Layer 2 of a small transformer language model trained on English Wikipedia (8 layers, counted from 0, width 128).
A neuron's activation on a vector x is SiLU(gate . x) times (in . x), where the dot is the dot product.
The model reads these tokens: "B" "es" "ide " "M" "e " "(" "195" "1" ")" "\n" "- " "The "

The vector x that enters this layer's MLP at each token. A number n stands for (n - 128) times 0.027.
0 "B": 114, 95, 129, 141, 139, 114, 125, 163, 151, 115, 108, 146, 131, 141, 126, 161, 106, 153, 139, 105, 179, 124, 107, 142, 141, 148, 127, 133, 140, 142, 151, 172, 138, 136, 158, 157, 108, 155, 120, 143, 158, 134, 186, 132, 132, 124, 150, 171, 143, 103, 198, 168, 150, 119, 154, 103, 88, 116, 185, 135, 142, 118, 95, 150, 97, 113, 146, 248, 147, 111, 132, 127, 87, 147, 138, 139, 199, 162, 89, 139, 108, 138, 119, 212, 130, 130, 107, 142, 161, 88, 139, 145, 106, 125, 129, 110, 146, 129, 134, 117, 154, 176, 123, 120, 95, 129, 123, 112, 92, 109, 95, 125, 145, 116, 159, 124, 122, 122, 133, 142, 79, 135, 126, 97, 131, 98, 115, 148
1 "es": 112, 133, 165, 110, 83, 120, 143, 184, 159, 147, 88, 137, 137, 133, 154, 200, 148, 118, 131, 167, 123, 138, 171, 104, 133, 136, 145, 113, 120, 140, 143, 168, 89, 150, 192, 117, 98, 103, 104, 97, 131, 98, 117, 111, 129, 129, 171, 118, 138, 90, 84, 162, 155, 112, 105, 100, 73, 145, 120, 171, 197, 144, 127, 108, 103, 102, 69, 185, 138, 78, 151, 192, 124, 149, 139, 173, 193, 162, 102, 177, 113, 168, 103, 241, 129, 140, 112, 136, 183, 86, 160, 150, 132, 121, 122, 123, 123, 141, 134, 157, 148, 135, 111, 131, 109, 131, 141, 124, 124, 101, 108, 136, 136, 91, 125, 142, 131, 120, 108, 125, 74, 105, 113, 161, 114, 99, 98, 182
2 "ide ": 156, 118, 113, 114, 110, 105, 141, 134, 133, 125, 113, 119, 117, 122, 117, 135, 137, 117, 101, 154, 157, 132, 121, 139, 125, 35, 121, 136, 130, 166, 112, 126, 138, 130, 149, 110, 147, 124, 110, 144, 142, 124, 120, 123, 126, 121, 136, 111, 148, 108, 168, 106, 150, 131, 131, 113, 126, 139, 150, 161, 156, 126, 102, 109, 110, 144, 124, 130, 125, 127, 117, 118, 111, 143, 174, 109, 124, 128, 119, 131, 126, 103, 130, 181, 124, 156, 126, 149, 135, 105, 134, 130, 125, 125, 124, 114, 120, 164, 153, 154, 134, 128, 133, 136, 131, 125, 153, 123, 154, 42, 108, 154, 114, 119, 138, 106, 124, 138, 133, 122, 136, 134, 114, 156, 141, 104, 152, 113
3 "M": 75, 158, 136, 149, 190, 79, 125, 144, 111, 125, 128, 113, 51, 116, 124, 158, 122, 108, 69, 171, 137, 130, 137, 114, 101, 194, 120, 125, 118, 117, 133, 162, 146, 119, 174, 78, 135, 154, 152, 118, 147, 73, 152, 91, 102, 167, 121, 103, 128, 141, 163, 123, 127, 117, 159, 121, 119, 157, 164, 129, 128, 134, 131, 108, 130, 154, 136, 217, 154, 77, 122, 124, 123, 107, 158, 87, 144, 106, 136, 133, 89, 103, 154, 166, 120, 174, 152, 126, 175, 73, 141, 132, 164, 124, 100, 125, 115, 178, 135, 102, 122, 173, 121, 157, 117, 140, 130, 148, 121, 114, 153, 129, 204, 119, 147, 126, 118, 130, 156, 141, 198, 127, 128, 101, 111, 123, 119, 87
4 "e ": 132, 133, 138, 121, 139, 122, 151, 146, 136, 116, 126, 124, 123, 117, 98, 119, 127, 120, 103, 143, 130, 138, 116, 129, 126, 27, 147, 147, 129, 127, 117, 136, 133, 132, 142, 109, 149, 128, 115, 133, 161, 108, 142, 110, 136, 118, 134, 119, 164, 103, 155, 111, 137, 134, 127, 130, 128, 124, 140, 149, 139, 108, 107, 108, 112, 146, 119, 124, 118, 146, 116, 124, 127, 150, 172, 136, 126, 121, 129, 127, 132, 100, 152, 155, 125, 139, 140, 139, 133, 100, 130, 126, 141, 119, 136, 134, 112, 134, 148, 157, 136, 146, 119, 150, 144, 113, 153, 99, 152, 41, 142, 128, 140, 126, 147, 110, 129, 133, 160, 129, 141, 134, 126, 160, 133, 108, 129, 117
5 "(": 117, 90, 153, 134, 113, 120, 100, 159, 125, 167, 161, 123, 121, 132, 116, 136, 116, 116, 112, 126, 131, 98, 138, 128, 106, 120, 130, 113, 128, 127, 71, 117, 140, 143, 128, 92, 87, 122, 137, 134, 126, 147, 141, 121, 94, 186, 153, 139, 92, 111, 135, 115, 122, 97, 138, 154, 118, 144, 132, 100, 136, 94, 129, 123, 119, 151, 151, 89, 138, 119, 184, 100, 95, 146, 154, 137, 125, 127, 119, 116, 135, 108, 143, 83, 155, 154, 134, 146, 105, 106, 132, 124, 131, 139, 128, 118, 187, 148, 131, 135, 127, 139, 130, 128, 136, 124, 133, 160, 136, 53, 145, 121, 142, 135, 165, 108, 135, 137, 117, 95, 177, 131, 121, 109, 92, 81, 120, 110
6 "195": 76, 130, 138, 112, 139, 129, 126, 111, 156, 154, 202, 125, 123, 106, 87, 159, 139, 111, 128, 73, 90, 99, 159, 171, 134, 128, 147, 132, 100, 168, 112, 107, 116, 89, 116, 95, 96, 129, 135, 108, 79, 160, 170, 135, 111, 165, 176, 119, 151, 163, 108, 135, 138, 106, 150, 137, 114, 170, 129, 98, 127, 170, 133, 135, 96, 123, 69, 151, 115, 141, 128, 90, 107, 134, 96, 70, 212, 99, 107, 116, 104, 113, 119, 75, 154, 123, 145, 140, 97, 148, 152, 101, 191, 145, 153, 133, 129, 111, 116, 118, 156, 120, 130, 94, 122, 158, 131, 141, 119, 102, 144, 96, 148, 102, 200, 118, 139, 136, 112, 62, 240, 154, 223, 144, 122, 63, 74, 175
7 "1": 92, 145, 142, 141, 120, 142, 138, 107, 127, 180, 146, 150, 135, 79, 164, 85, 99, 111, 143, 84, 119, 140, 127, 150, 92, 144, 140, 129, 85, 135, 114, 112, 121, 130, 151, 140, 114, 131, 144, 88, 88, 111, 103, 65, 141, 201, 134, 116, 101, 123, 135, 133, 110, 189, 107, 138, 130, 137, 152, 118, 100, 67, 134, 127, 90, 117, 135, 144, 114, 110, 142, 129, 91, 183, 106, 69, 142, 134, 68, 184, 113, 108, 110, 134, 135, 124, 131, 103, 104, 105, 169, 167, 100, 137, 144, 152, 134, 98, 96, 175, 146, 151, 175, 96, 120, 144, 100, 144, 143, 141, 91, 92, 88, 91, 128, 62, 132, 119, 98, 129, 142, 160, 127, 57, 139, 80, 79, 164
8 ")": 135, 182, 130, 125, 112, 167, 141, 167, 132, 222, 107, 138, 131, 147, 126, 129, 174, 92, 169, 54, 150, 150, 135, 139, 70, 57, 103, 101, 115, 133, 146, 123, 146, 136, 67, 40, 139, 107, 120, 79, 64, 67, 122, 122, 131, 126, 156, 145, 94, 66, 148, 107, 134, 102, 115, 104, 94, 108, 126, 141, 139, 152, 88, 148, 153, 134, 148, 134, 127, 124, 101, 146, 82, 176, 149, 40, 138, 108, 132, 178, 127, 142, 117, 93, 130, 149, 167, 116, 173, 180, 173, 128, 105, 125, 109, 203, 123, 164, 94, 139, 105, 124, 141, 108, 118, 131, 107, 118, 167, 131, 91, 113, 110, 112, 140, 92, 109, 98, 91, 111, 136, 156, 142, 154, 114, 136, 98, 98
9 "\n": 112, 140, 137, 108, 143, 172, 115, 124, 168, 153, 130, 116, 117, 129, 119, 116, 122, 107, 123, 100, 108, 99, 139, 132, 105, 31, 123, 101, 108, 148, 132, 104, 143, 151, 135, 92, 126, 113, 145, 83, 166, 115, 123, 135, 139, 88, 186, 128, 131, 134, 148, 142, 126, 121, 110, 149, 82, 115, 134, 120, 126, 114, 130, 154, 133, 79, 114, 148, 114, 125, 133, 90, 90, 125, 173, 123, 164, 123, 86, 139, 132, 124, 95, 75, 134, 101, 137, 132, 105, 124, 122, 134, 93, 161, 131, 134, 144, 157, 72, 101, 127, 102, 107, 110, 101, 137, 132, 131, 149, 63, 104, 111, 159, 123, 123, 115, 146, 112, 116, 142, 112, 160, 102, 119, 128, 153, 157, 123
10 "- ": 89, 117, 151, 125, 145, 180, 97, 124, 139, 137, 104, 135, 123, 156, 97, 117, 136, 112, 114, 127, 113, 172, 111, 113, 119, 7, 111, 131, 109, 122, 96, 123, 122, 130, 104, 121, 130, 119, 146, 95, 124, 92, 172, 121, 118, 131, 158, 137, 119, 137, 121, 157, 121, 102, 118, 151, 135, 116, 129, 120, 123, 138, 138, 129, 112, 115, 126, 154, 123, 103, 136, 104, 129, 119, 160, 136, 169, 134, 138, 125, 142, 103, 95, 53, 125, 108, 155, 119, 117, 130, 136, 113, 96, 132, 90, 151, 129, 141, 109, 133, 123, 112, 153, 128, 171, 146, 119, 122, 127, 63, 124, 114, 113, 125, 142, 130, 136, 120, 108, 97, 172, 142, 106, 160, 124, 104, 139, 120
11 "The ": 104, 123, 122, 123, 126, 139, 114, 112, 115, 186, 107, 148, 130, 119, 132, 115, 117, 121, 130, 157, 122, 107, 107, 111, 112, 40, 114, 129, 132, 111, 118, 121, 142, 117, 63, 153, 179, 113, 123, 108, 164, 74, 140, 132, 111, 137, 139, 124, 153, 77, 185, 137, 130, 105, 125, 122, 110, 157, 114, 105, 115, 83, 123, 119, 120, 119, 152, 148, 121, 110, 166, 126, 95, 126, 198, 110, 131, 133, 115, 113, 151, 88, 66, 112, 98, 109, 128, 112, 133, 118, 133, 109, 125, 133, 106, 141, 105, 147, 140, 126, 136, 93, 111, 177, 72, 160, 105, 99, 92, 95, 128, 109, 134, 120, 127, 128, 127, 129, 125, 120, 111, 118, 94, 123, 111, 97, 109, 113

Each question shows the input weights of one neuron of the MLP. A number n stands for (n - 128) times 0.0023.

n210 gate: 157, 125, 141, 103, 97, 138, 105, 87, 138, 119, 124, 151, 137, 143, 165, 104, 130, 106, 127, 135, 132, 104, 129, 113, 144, 123, 139, 164, 136, 109, 117, 154, 141, 105, 143, 101, 116, 68, 110, 140, 115, 151, 72, 180, 106, 137, 133, 102, 107, 137, 116, 108, 111, 125, 143, 136, 137, 126, 136, 148, 115, 122, 132, 120, 162, 136, 113, 36, 127, 139, 124, 126, 131, 129, 124, 144, 71, 96, 172, 115, 132, 128, 163, 116, 150, 112, 178, 122, 92, 129, 149, 101, 137, 149, 122, 169, 94, 117, 102, 113, 132, 105, 114, 134, 117, 116, 127, 112, 116, 96, 148, 148, 91, 149, 96, 147, 144, 130, 177, 129, 131, 99, 115, 169, 146, 135, 164, 122
n210 in: 132, 113, 118, 131, 156, 139, 109, 119, 109, 118, 147, 90, 109, 121, 141, 159, 130, 129, 150, 88, 125, 144, 144, 134, 129, 159, 90, 113, 153, 115, 116, 114, 116, 157, 140, 142, 119, 132, 157, 161, 147, 161, 166, 114, 131, 118, 83, 125, 106, 145, 115, 115, 143, 158, 143, 89, 137, 122, 103, 102, 121, 139, 119, 145, 135, 81, 109, 138, 130, 141, 105, 137, 110, 115, 93, 140, 123, 108, 143, 122, 125, 106, 100, 135, 110, 127, 120, 86, 117, 157, 103, 127, 93, 124, 151, 66, 130, 132, 147, 113, 107, 124, 128, 72, 129, 142, 128, 136, 114, 167, 123, 128, 117, 137, 127, 147, 142, 130, 132, 163, 127, 109, 132, 117, 116, 153, 114, 107
On which token does it fire most? 1 "es"

n137 gate: 162, 107, 151, 125, 122, 119, 111, 89, 116, 92, 118, 164, 135, 107, 151, 100, 148, 112, 135, 131, 125, 108, 169, 88, 110, 122, 128, 132, 144, 110, 135, 140, 129, 92, 124, 148, 156, 88, 94, 138, 121, 121, 107, 140, 129, 99, 121, 118, 102, 158, 107, 94, 104, 127, 141, 110, 153, 165, 140, 127, 96, 109, 130, 134, 96, 136, 163, 121, 139, 126, 124, 144, 138, 116, 155, 135, 99, 122, 127, 93, 103, 157, 113, 131, 93, 53, 98, 112, 108, 162, 87, 106, 156, 112, 88, 113, 131, 121, 144, 76, 172, 96, 120, 96, 119, 142, 114, 116, 158, 159, 120, 116, 101, 102, 177, 133, 148, 145, 151, 105, 189, 154, 152, 129, 149, 141, 111, 128
n137 in: 107, 139, 117, 153, 72, 74, 131, 141, 129, 110, 159, 119, 99, 109, 101, 141, 115, 144, 105, 139, 120, 102, 157, 172, 94, 121, 182, 152, 103, 171, 139, 143, 114, 167, 154, 139, 111, 163, 107, 144, 125, 105, 130, 100, 144, 156, 148, 110, 144, 127, 102, 122, 148, 137, 158, 111, 153, 103, 167, 137, 114, 115, 113, 184, 96, 145, 104, 153, 144, 124, 136, 130, 129, 114, 155, 109, 110, 132, 127, 150, 94, 116, 118, 135, 123, 103, 149, 158, 135, 129, 125, 120, 111, 99, 114, 127, 145, 124, 104, 117, 126, 174, 97, 109, 136, 142, 121, 93, 119, 118, 146, 119, 121, 147, 130, 119, 147, 111, 143, 107, 145, 161, 115, 100, 160, 136, 133, 129
Its three highest activations, in order, are on tokens 6 "195", 8 ")", 10 "- "

n36 gate: 102, 88, 150, 108, 110, 82, 164, 177, 187, 130, 90, 110, 130, 130, 135, 117, 80, 154, 91, 146, 158, 126, 134, 112, 121, 133, 137, 131, 113, 130, 148, 159, 105, 125, 133, 120, 126, 69, 156, 110, 124, 171, 97, 121, 99, 144, 155, 117, 88, 138, 136, 147, 141, 171, 130, 125, 159, 105, 173, 96, 79, 114, 115, 116, 162, 103, 168, 99, 155, 138, 55, 132, 175, 115, 131, 153, 89, 103, 109, 110, 122, 138, 170, 127, 123, 176, 167, 156, 134, 91, 130, 107, 108, 127, 94, 178, 132, 115, 128, 143, 98, 106, 109, 121, 131, 97, 118, 97, 108, 98, 145, 97, 129, 112, 95, 107, 100, 101, 159, 120, 136, 95, 155, 122, 125, 125, 122, 119
n36 in: 118, 133, 100, 103, 140, 190, 144, 130, 96, 132, 125, 83, 165, 109, 168, 139, 141, 141, 130, 97, 110, 126, 76, 97, 138, 118, 144, 143, 154, 101, 98, 112, 127, 85, 160, 132, 121, 143, 155, 177, 150, 127, 144, 132, 130, 92, 95, 192, 159, 48, 153, 109, 123, 77, 100, 118, 198, 164, 120, 151, 112, 129, 145, 109, 110, 118, 154, 150, 119, 111, 158, 101, 143, 120, 153, 136, 123, 116, 167, 92, 135, 119, 119, 145, 131, 132, 140, 139, 124, 99, 97, 130, 115, 155, 121, 143, 125, 167, 114, 115, 176, 149, 115, 159, 140, 171, 124, 114, 147, 125, 110, 123, 102, 129, 123, 133, 85, 116, 130, 137, 126, 147, 128, 122, 138, 150, 136, 91
Its three highest activations, in order, are on tokens 6 "195", 4 "e ", 1 "es"

n96 gate: 132, 130, 154, 108, 158, 136, 98, 49, 126, 84, 131, 134, 109, 150, 142, 83, 168, 106, 66, 169, 93, 120, 150, 159, 130, 88, 113, 108, 98, 116, 170, 103, 156, 111, 92, 101, 131, 119, 113, 92, 122, 118, 130, 118, 134, 111, 138, 146, 103, 142, 134, 95, 114, 94, 99, 131, 119, 137, 113, 130, 162, 118, 187, 132, 103, 156, 157, 55, 88, 126, 107, 126, 69, 84, 135, 100, 125, 101, 146, 143, 127, 86, 131, 103, 94, 105, 114, 105, 101, 129, 139, 70, 126, 162, 106, 78, 116, 74, 143, 177, 145, 108, 114, 124, 92, 131, 135, 145, 158, 95, 140, 169, 153, 108, 101, 105, 150, 131, 130, 119, 166, 101, 155, 113, 103, 150, 86, 102
n96 in: 127, 102, 113, 106, 96, 156, 120, 119, 123, 128, 129, 125, 135, 126, 142, 112, 132, 151, 103, 153, 108, 97, 123, 117, 111, 153, 110, 111, 73, 116, 87, 121, 160, 162, 101, 165, 159, 171, 131, 157, 156, 113, 131, 134, 103, 90, 166, 179, 135, 132, 154, 136, 138, 95, 162, 120, 119, 132, 149, 161, 141, 143, 140, 143, 140, 123, 124, 155, 157, 139, 103, 115, 63, 164, 122, 102, 159, 117, 94, 116, 159, 172, 113, 113, 164, 110, 105, 106, 164, 88, 128, 173, 117, 113, 150, 121, 120, 128, 141, 129, 153, 119, 192, 144, 89, 110, 78, 144, 82, 133, 147, 99, 152, 145, 107, 148, 139, 166, 123, 135, 139, 136, 130, 150, 194, 150, 130, 147
On which two tokens does it fire most, strongest first? 11 "The ", 9 "\n"

n43 gate: 135, 110, 108, 120, 120, 183, 113, 138, 138, 141, 133, 134, 109, 132, 149, 129, 82, 143, 146, 164, 170, 133, 134, 107, 157, 129, 132, 95, 127, 144, 103, 60, 127, 137, 77, 169, 142, 120, 88, 150, 193, 75, 116, 114, 115, 114, 63, 157, 95, 175, 72, 121, 101, 144, 143, 141, 123, 171, 121, 145, 94, 92, 213, 86, 103, 165, 153, 147, 99, 175, 149, 62, 133, 85, 164, 108, 139, 155, 141, 120, 107, 158, 133, 128, 96, 104, 161, 97, 124, 132, 171, 136, 146, 132, 118, 94, 97, 83, 72, 122, 72, 88, 147, 157, 110, 138, 133, 134, 78, 140, 121, 117, 97, 124, 150, 88, 188, 155, 152, 153, 149, 120, 116, 172, 122, 135, 93, 123
n43 in: 112, 150, 92, 132, 85, 143, 169, 129, 137, 142, 127, 160, 162, 122, 134, 118, 129, 122, 173, 116, 122, 107, 113, 165, 114, 123, 149, 123, 110, 107, 152, 102, 126, 124, 141, 141, 194, 122, 98, 176, 120, 125, 118, 127, 140, 116, 140, 139, 143, 77, 147, 122, 144, 72, 92, 145, 117, 140, 101, 134, 90, 93, 110, 77, 120, 131, 128, 127, 154, 119, 125, 123, 110, 118, 159, 129, 153, 156, 142, 120, 139, 173, 141, 142, 113, 149, 100, 114, 216, 142, 113, 127, 77, 160, 84, 110, 180, 111, 114, 124, 109, 156, 123, 150, 136, 137, 149, 116, 106, 129, 150, 94, 133, 141, 102, 120, 90, 124, 133, 104, 94, 146, 76, 118, 123, 153, 170, 142
Its three highest activations, in order, are on tokens 11 "The ", 6 "195", 3 "M"

n85 gate: 111, 93, 84, 138, 144, 96, 112, 104, 137, 130, 97, 162, 142, 66, 126, 114, 113, 163, 124, 141, 127, 93, 139, 102, 130, 149, 134, 119, 101, 181, 146, 158, 110, 95, 144, 131, 121, 99, 88, 115, 186, 160, 103, 158, 124, 116, 156, 178, 107, 156, 119, 105, 102, 158, 100, 164, 56, 114, 94, 126, 99, 137, 139, 140, 130, 151, 125, 122, 149, 111, 166, 131, 114, 152, 124, 165, 176, 131, 129, 128, 206, 124, 143, 107, 124, 116, 120, 135, 170, 126, 109, 180, 87, 101, 132, 92, 125, 148, 137, 178, 107, 147, 137, 126, 136, 144, 93, 141, 70, 118, 104, 85, 79, 170, 168, 120, 158, 121, 115, 171, 118, 82, 111, 152, 133, 142, 168, 134
n85 in: 132, 117, 146, 109, 94, 151, 93, 142, 111, 88, 135, 110, 125, 132, 93, 93, 132, 124, 128, 101, 143, 80, 152, 144, 140, 101, 101, 142, 162, 148, 155, 99, 114, 129, 185, 114, 124, 87, 150, 94, 87, 157, 139, 96, 138, 140, 136, 140, 127, 124, 120, 156, 154, 101, 117, 97, 137, 150, 119, 103, 129, 129, 140, 124, 95, 129, 112, 164, 138, 108, 125, 106, 99, 104, 129, 135, 115, 126, 78, 120, 78, 119, 97, 147, 166, 149, 98, 116, 145, 145, 135, 85, 76, 141, 148, 99, 151, 135, 115, 149, 144, 114, 125, 66, 156, 108, 143, 155, 71, 111, 110, 99, 129, 139, 127, 122, 139, 135, 135, 119, 118, 172, 117, 121, 108, 170, 103, 137
On which token does it fire most? 0 "B"

n245 gate: 116, 118, 84, 133, 149, 128, 110, 152, 115, 115, 156, 127, 126, 162, 154, 141, 112, 181, 126, 101, 182, 144, 181, 167, 122, 117, 125, 118, 93, 143, 150, 129, 56, 100, 173, 152, 120, 106, 156, 101, 155, 162, 106, 106, 166, 118, 157, 160, 120, 120, 130, 113, 123, 110, 115, 106, 123, 104, 161, 125, 137, 149, 144, 89, 108, 132, 120, 148, 124, 107, 130, 99, 117, 91, 150, 122, 138, 142, 178, 135, 99, 112, 145, 159, 196, 111, 116, 101, 153, 156, 107, 132, 73, 130, 127, 146, 144, 160, 139, 128, 113, 157, 143, 128, 113, 142, 155, 126, 126, 126, 126, 152, 114, 135, 65, 123, 117, 123, 116, 100, 97, 130, 107, 182, 126, 176, 141, 72
n245 in: 110, 89, 74, 131, 53, 140, 120, 132, 87, 110, 116, 140, 141, 133, 129, 142, 113, 141, 115, 105, 151, 139, 138, 163, 145, 125, 163, 114, 101, 92, 132, 110, 147, 168, 105, 173, 120, 100, 174, 87, 127, 165, 119, 131, 113, 143, 119, 161, 120, 136, 122, 126, 137, 79, 146, 126, 135, 81, 117, 118, 173, 106, 124, 102, 147, 120, 119, 144, 88, 112, 159, 118, 124, 159, 110, 153, 175, 136, 103, 132, 63, 167, 82, 155, 136, 136, 123, 149, 152, 162, 153, 120, 110, 147, 155, 171, 116, 126, 123, 177, 133, 135, 138, 138, 113, 173, 178, 112, 115, 118, 104, 151, 101, 140, 146, 172, 129, 150, 139, 135, 93, 125, 154, 135, 131, 117, 106, 170
On which token does it fire most? 1 "es"

n126 gate: 116, 112, 73, 108, 64, 146, 122, 89, 162, 104, 103, 112, 98, 184, 110, 126, 125, 121, 92, 164, 138, 122, 126, 134, 167, 138, 107, 113, 89, 129, 100, 156, 117, 122, 158, 149, 127, 141, 181, 111, 159, 100, 112, 144, 143, 126, 139, 93, 110, 144, 115, 86, 126, 123, 202, 128, 73, 138, 168, 133, 90, 76, 156, 122, 106, 171, 120, 127, 103, 117, 127, 168, 78, 169, 116, 95, 110, 100, 116, 118, 98, 111, 107, 124, 84, 156, 131, 85, 134, 126, 148, 132, 139, 110, 147, 99, 118, 121, 139, 154, 85, 209, 153, 98, 115, 105, 93, 144, 136, 112, 141, 155, 119, 179, 141, 168, 125, 108, 98, 109, 118, 141, 144, 96, 107, 129, 105, 127
n126 in: 127, 139, 126, 82, 134, 188, 120, 105, 133, 134, 139, 111, 115, 133, 104, 108, 79, 166, 121, 155, 76, 77, 152, 134, 116, 110, 126, 126, 114, 114, 140, 130, 113, 103, 109, 160, 164, 161, 110, 86, 135, 88, 157, 109, 147, 135, 105, 122, 120, 146, 84, 101, 119, 174, 114, 170, 142, 159, 121, 109, 184, 127, 155, 146, 126, 124, 129, 160, 105, 161, 100, 96, 111, 160, 85, 96, 142, 172, 115, 118, 99, 109, 142, 83, 96, 105, 92, 130, 147, 125, 154, 119, 138, 157, 155, 87, 149, 119, 115, 143, 137, 118, 156, 88, 110, 148, 149, 165, 154, 148, 93, 123, 132, 118, 142, 124, 149, 178, 174, 176, 117, 87, 128, 111, 94, 115, 101, 145
On which token does it fire most? 7 "1"

n16 gate: 140, 134, 97, 144, 125, 114, 133, 109, 116, 125, 168, 141, 125, 118, 165, 122, 145, 103, 147, 157, 125, 151, 84, 139, 146, 111, 83, 142, 126, 107, 133, 161, 106, 143, 176, 130, 127, 132, 137, 95, 147, 138, 106, 157, 108, 122, 100, 123, 40, 124, 133, 117, 119, 126, 164, 123, 111, 125, 116, 177, 97, 121, 157, 160, 151, 151, 106, 124, 130, 122, 108, 69, 137, 76, 171, 152, 109, 120, 150, 106, 157, 139, 101, 150, 137, 136, 189, 100, 109, 123, 133, 123, 148, 98, 90, 142, 102, 165, 118, 92, 93, 121, 71, 112, 140, 115, 151, 171, 95, 115, 97, 162, 98, 140, 102, 178, 120, 108, 88, 122, 109, 113, 131, 161, 93, 136, 110, 110
n16 in: 154, 87, 175, 109, 145, 144, 96, 132, 147, 160, 90, 98, 100, 110, 139, 129, 138, 139, 89, 148, 159, 86, 181, 97, 137, 115, 98, 112, 160, 107, 175, 148, 131, 112, 104, 137, 96, 96, 104, 185, 130, 155, 108, 156, 132, 133, 114, 124, 170, 134, 101, 105, 138, 136, 108, 137, 150, 96, 117, 94, 129, 106, 139, 122, 155, 135, 145, 116, 178, 175, 136, 163, 130, 103, 168, 145, 157, 148, 125, 106, 132, 155, 133, 90, 94, 141, 141, 101, 77, 129, 130, 90, 146, 119, 127, 122, 93, 132, 141, 159, 138, 101, 179, 129, 130, 131, 149, 136, 88, 103, 129, 129, 129, 128, 132, 143, 142, 158, 162, 118, 146, 105, 160, 118, 140, 110, 164, 159
On which token does it fire most, and how strongly? 7 "1", at about 0.33

n225 gate: 148, 139, 95, 134, 165, 114, 160, 129, 139, 111, 144, 116, 128, 110, 112, 138, 125, 102, 100, 151, 128, 123, 113, 100, 116, 147, 123, 82, 110, 82, 122, 174, 97, 184, 112, 163, 110, 125, 108, 162, 126, 138, 110, 148, 91, 91, 102, 153, 140, 117, 130, 98, 92, 143, 143, 105, 139, 74, 155, 129, 144, 119, 115, 178, 147, 102, 150, 107, 125, 183, 110, 155, 115, 142, 131, 145, 163, 74, 103, 168, 125, 139, 117, 149, 150, 169, 115, 167, 111, 147, 199, 151, 119, 77, 117, 138, 97, 109, 135, 140, 153, 137, 120, 140, 153, 148, 141, 140, 85, 119, 128, 143, 94, 137, 144, 130, 94, 95, 185, 163, 128, 162, 159, 139, 153, 142, 134, 147
n225 in: 130, 104, 135, 143, 148, 59, 104, 152, 149, 144, 149, 128, 100, 144, 150, 132, 161, 102, 144, 132, 136, 153, 122, 149, 126, 116, 154, 163, 123, 159, 164, 156, 108, 152, 163, 152, 100, 123, 125, 147, 135, 130, 138, 88, 99, 127, 125, 110, 136, 81, 107, 137, 126, 126, 119, 131, 129, 110, 114, 164, 178, 135, 126, 142, 97, 131, 97, 173, 124, 133, 110, 89, 74, 102, 105, 111, 139, 153, 151, 132, 115, 127, 153, 136, 139, 137, 141, 110, 115, 133, 143, 145, 102, 115, 134, 147, 96, 178, 145, 141, 116, 140, 115, 149, 130, 96, 160, 81, 96, 102, 151, 123, 145, 120, 106, 123, 151, 123, 51, 104, 148, 141, 108, 120, 127, 96, 99, 144
On which token does it fire most? 0 "B"

n145 gate: 103, 177, 134, 153, 138, 135, 126, 114, 160, 144, 90, 103, 112, 181, 120, 160, 100, 145, 155, 108, 157, 126, 128, 135, 99, 163, 125, 120, 155, 117, 162, 112, 85, 100, 138, 162, 126, 137, 166, 135, 119, 155, 143, 151, 153, 75, 104, 94, 174, 85, 132, 76, 104, 133, 130, 130, 147, 130, 144, 157, 127, 93, 124, 101, 177, 89, 126, 139, 113, 124, 171, 111, 128, 102, 100, 154, 116, 135, 154, 119, 146, 163, 107, 222, 124, 157, 120, 119, 115, 131, 161, 75, 153, 145, 117, 105, 211, 151, 162, 114, 103, 133, 141, 117, 173, 139, 156, 139, 143, 131, 79, 110, 124, 142, 115, 109, 136, 141, 85, 165, 146, 151, 126, 129, 96, 126, 126, 114
n145 in: 177, 95, 104, 166, 140, 116, 139, 93, 139, 134, 138, 138, 122, 179, 103, 126, 111, 108, 125, 132, 96, 150, 122, 130, 117, 97, 185, 114, 140, 120, 174, 79, 54, 109, 160, 117, 163, 141, 122, 97, 120, 143, 129, 126, 139, 114, 116, 136, 145, 110, 115, 93, 159, 151, 128, 104, 178, 139, 135, 161, 119, 151, 145, 109, 161, 127, 130, 88, 173, 92, 169, 177, 105, 143, 180, 140, 140, 110, 139, 153, 135, 110, 91, 117, 96, 158, 140, 133, 175, 90, 113, 93, 124, 132, 86, 96, 152, 177, 151, 159, 168, 105, 155, 116, 139, 101, 141, 102, 93, 89, 94, 135, 112, 136, 115, 123, 114, 145, 117, 138, 150, 123, 107, 103, 160, 130, 149, 119
On which token does it fire most? 6 "195"

n242 gate: 160, 153, 116, 105, 125, 134, 167, 161, 141, 120, 85, 146, 100, 119, 125, 156, 145, 81, 95, 147, 119, 116, 136, 147, 86, 124, 89, 130, 158, 98, 120, 130, 120, 186, 121, 138, 85, 129, 146, 109, 170, 98, 132, 100, 117, 161, 85, 183, 151, 143, 104, 148, 98, 137, 101, 140, 106, 88, 113, 97, 101, 123, 131, 142, 144, 115, 162, 147, 121, 151, 200, 153, 149, 155, 126, 190, 136, 116, 124, 81, 84, 119, 155, 122, 117, 155, 130, 131, 109, 154, 156, 118, 160, 103, 156, 118, 81, 155, 146, 108, 132, 112, 97, 102, 157, 171, 135, 120, 159, 172, 174, 148, 140, 137, 121, 117, 66, 174, 153, 185, 123, 116, 131, 178, 212, 100, 84, 181
n242 in: 102, 82, 116, 124, 101, 108, 106, 106, 136, 142, 109, 145, 144, 113, 134, 174, 106, 134, 128, 100, 92, 84, 134, 134, 166, 141, 67, 100, 131, 86, 127, 166, 82, 141, 146, 141, 151, 131, 161, 118, 147, 162, 139, 141, 100, 120, 134, 128, 194, 121, 109, 116, 159, 154, 103, 120, 174, 90, 155, 160, 99, 146, 144, 148, 140, 116, 136, 123, 119, 146, 110, 178, 121, 132, 108, 132, 183, 167, 86, 114, 81, 104, 104, 139, 119, 145, 95, 79, 168, 138, 115, 103, 86, 116, 147, 108, 111, 146, 96, 116, 134, 147, 140, 120, 179, 126, 124, 129, 120, 117, 130, 155, 88, 130, 167, 163, 153, 123, 114, 164, 116, 171, 180, 122, 156, 119, 132, 117
On which two tokens does it fire most, strongest first? 1 "es", 8 ")"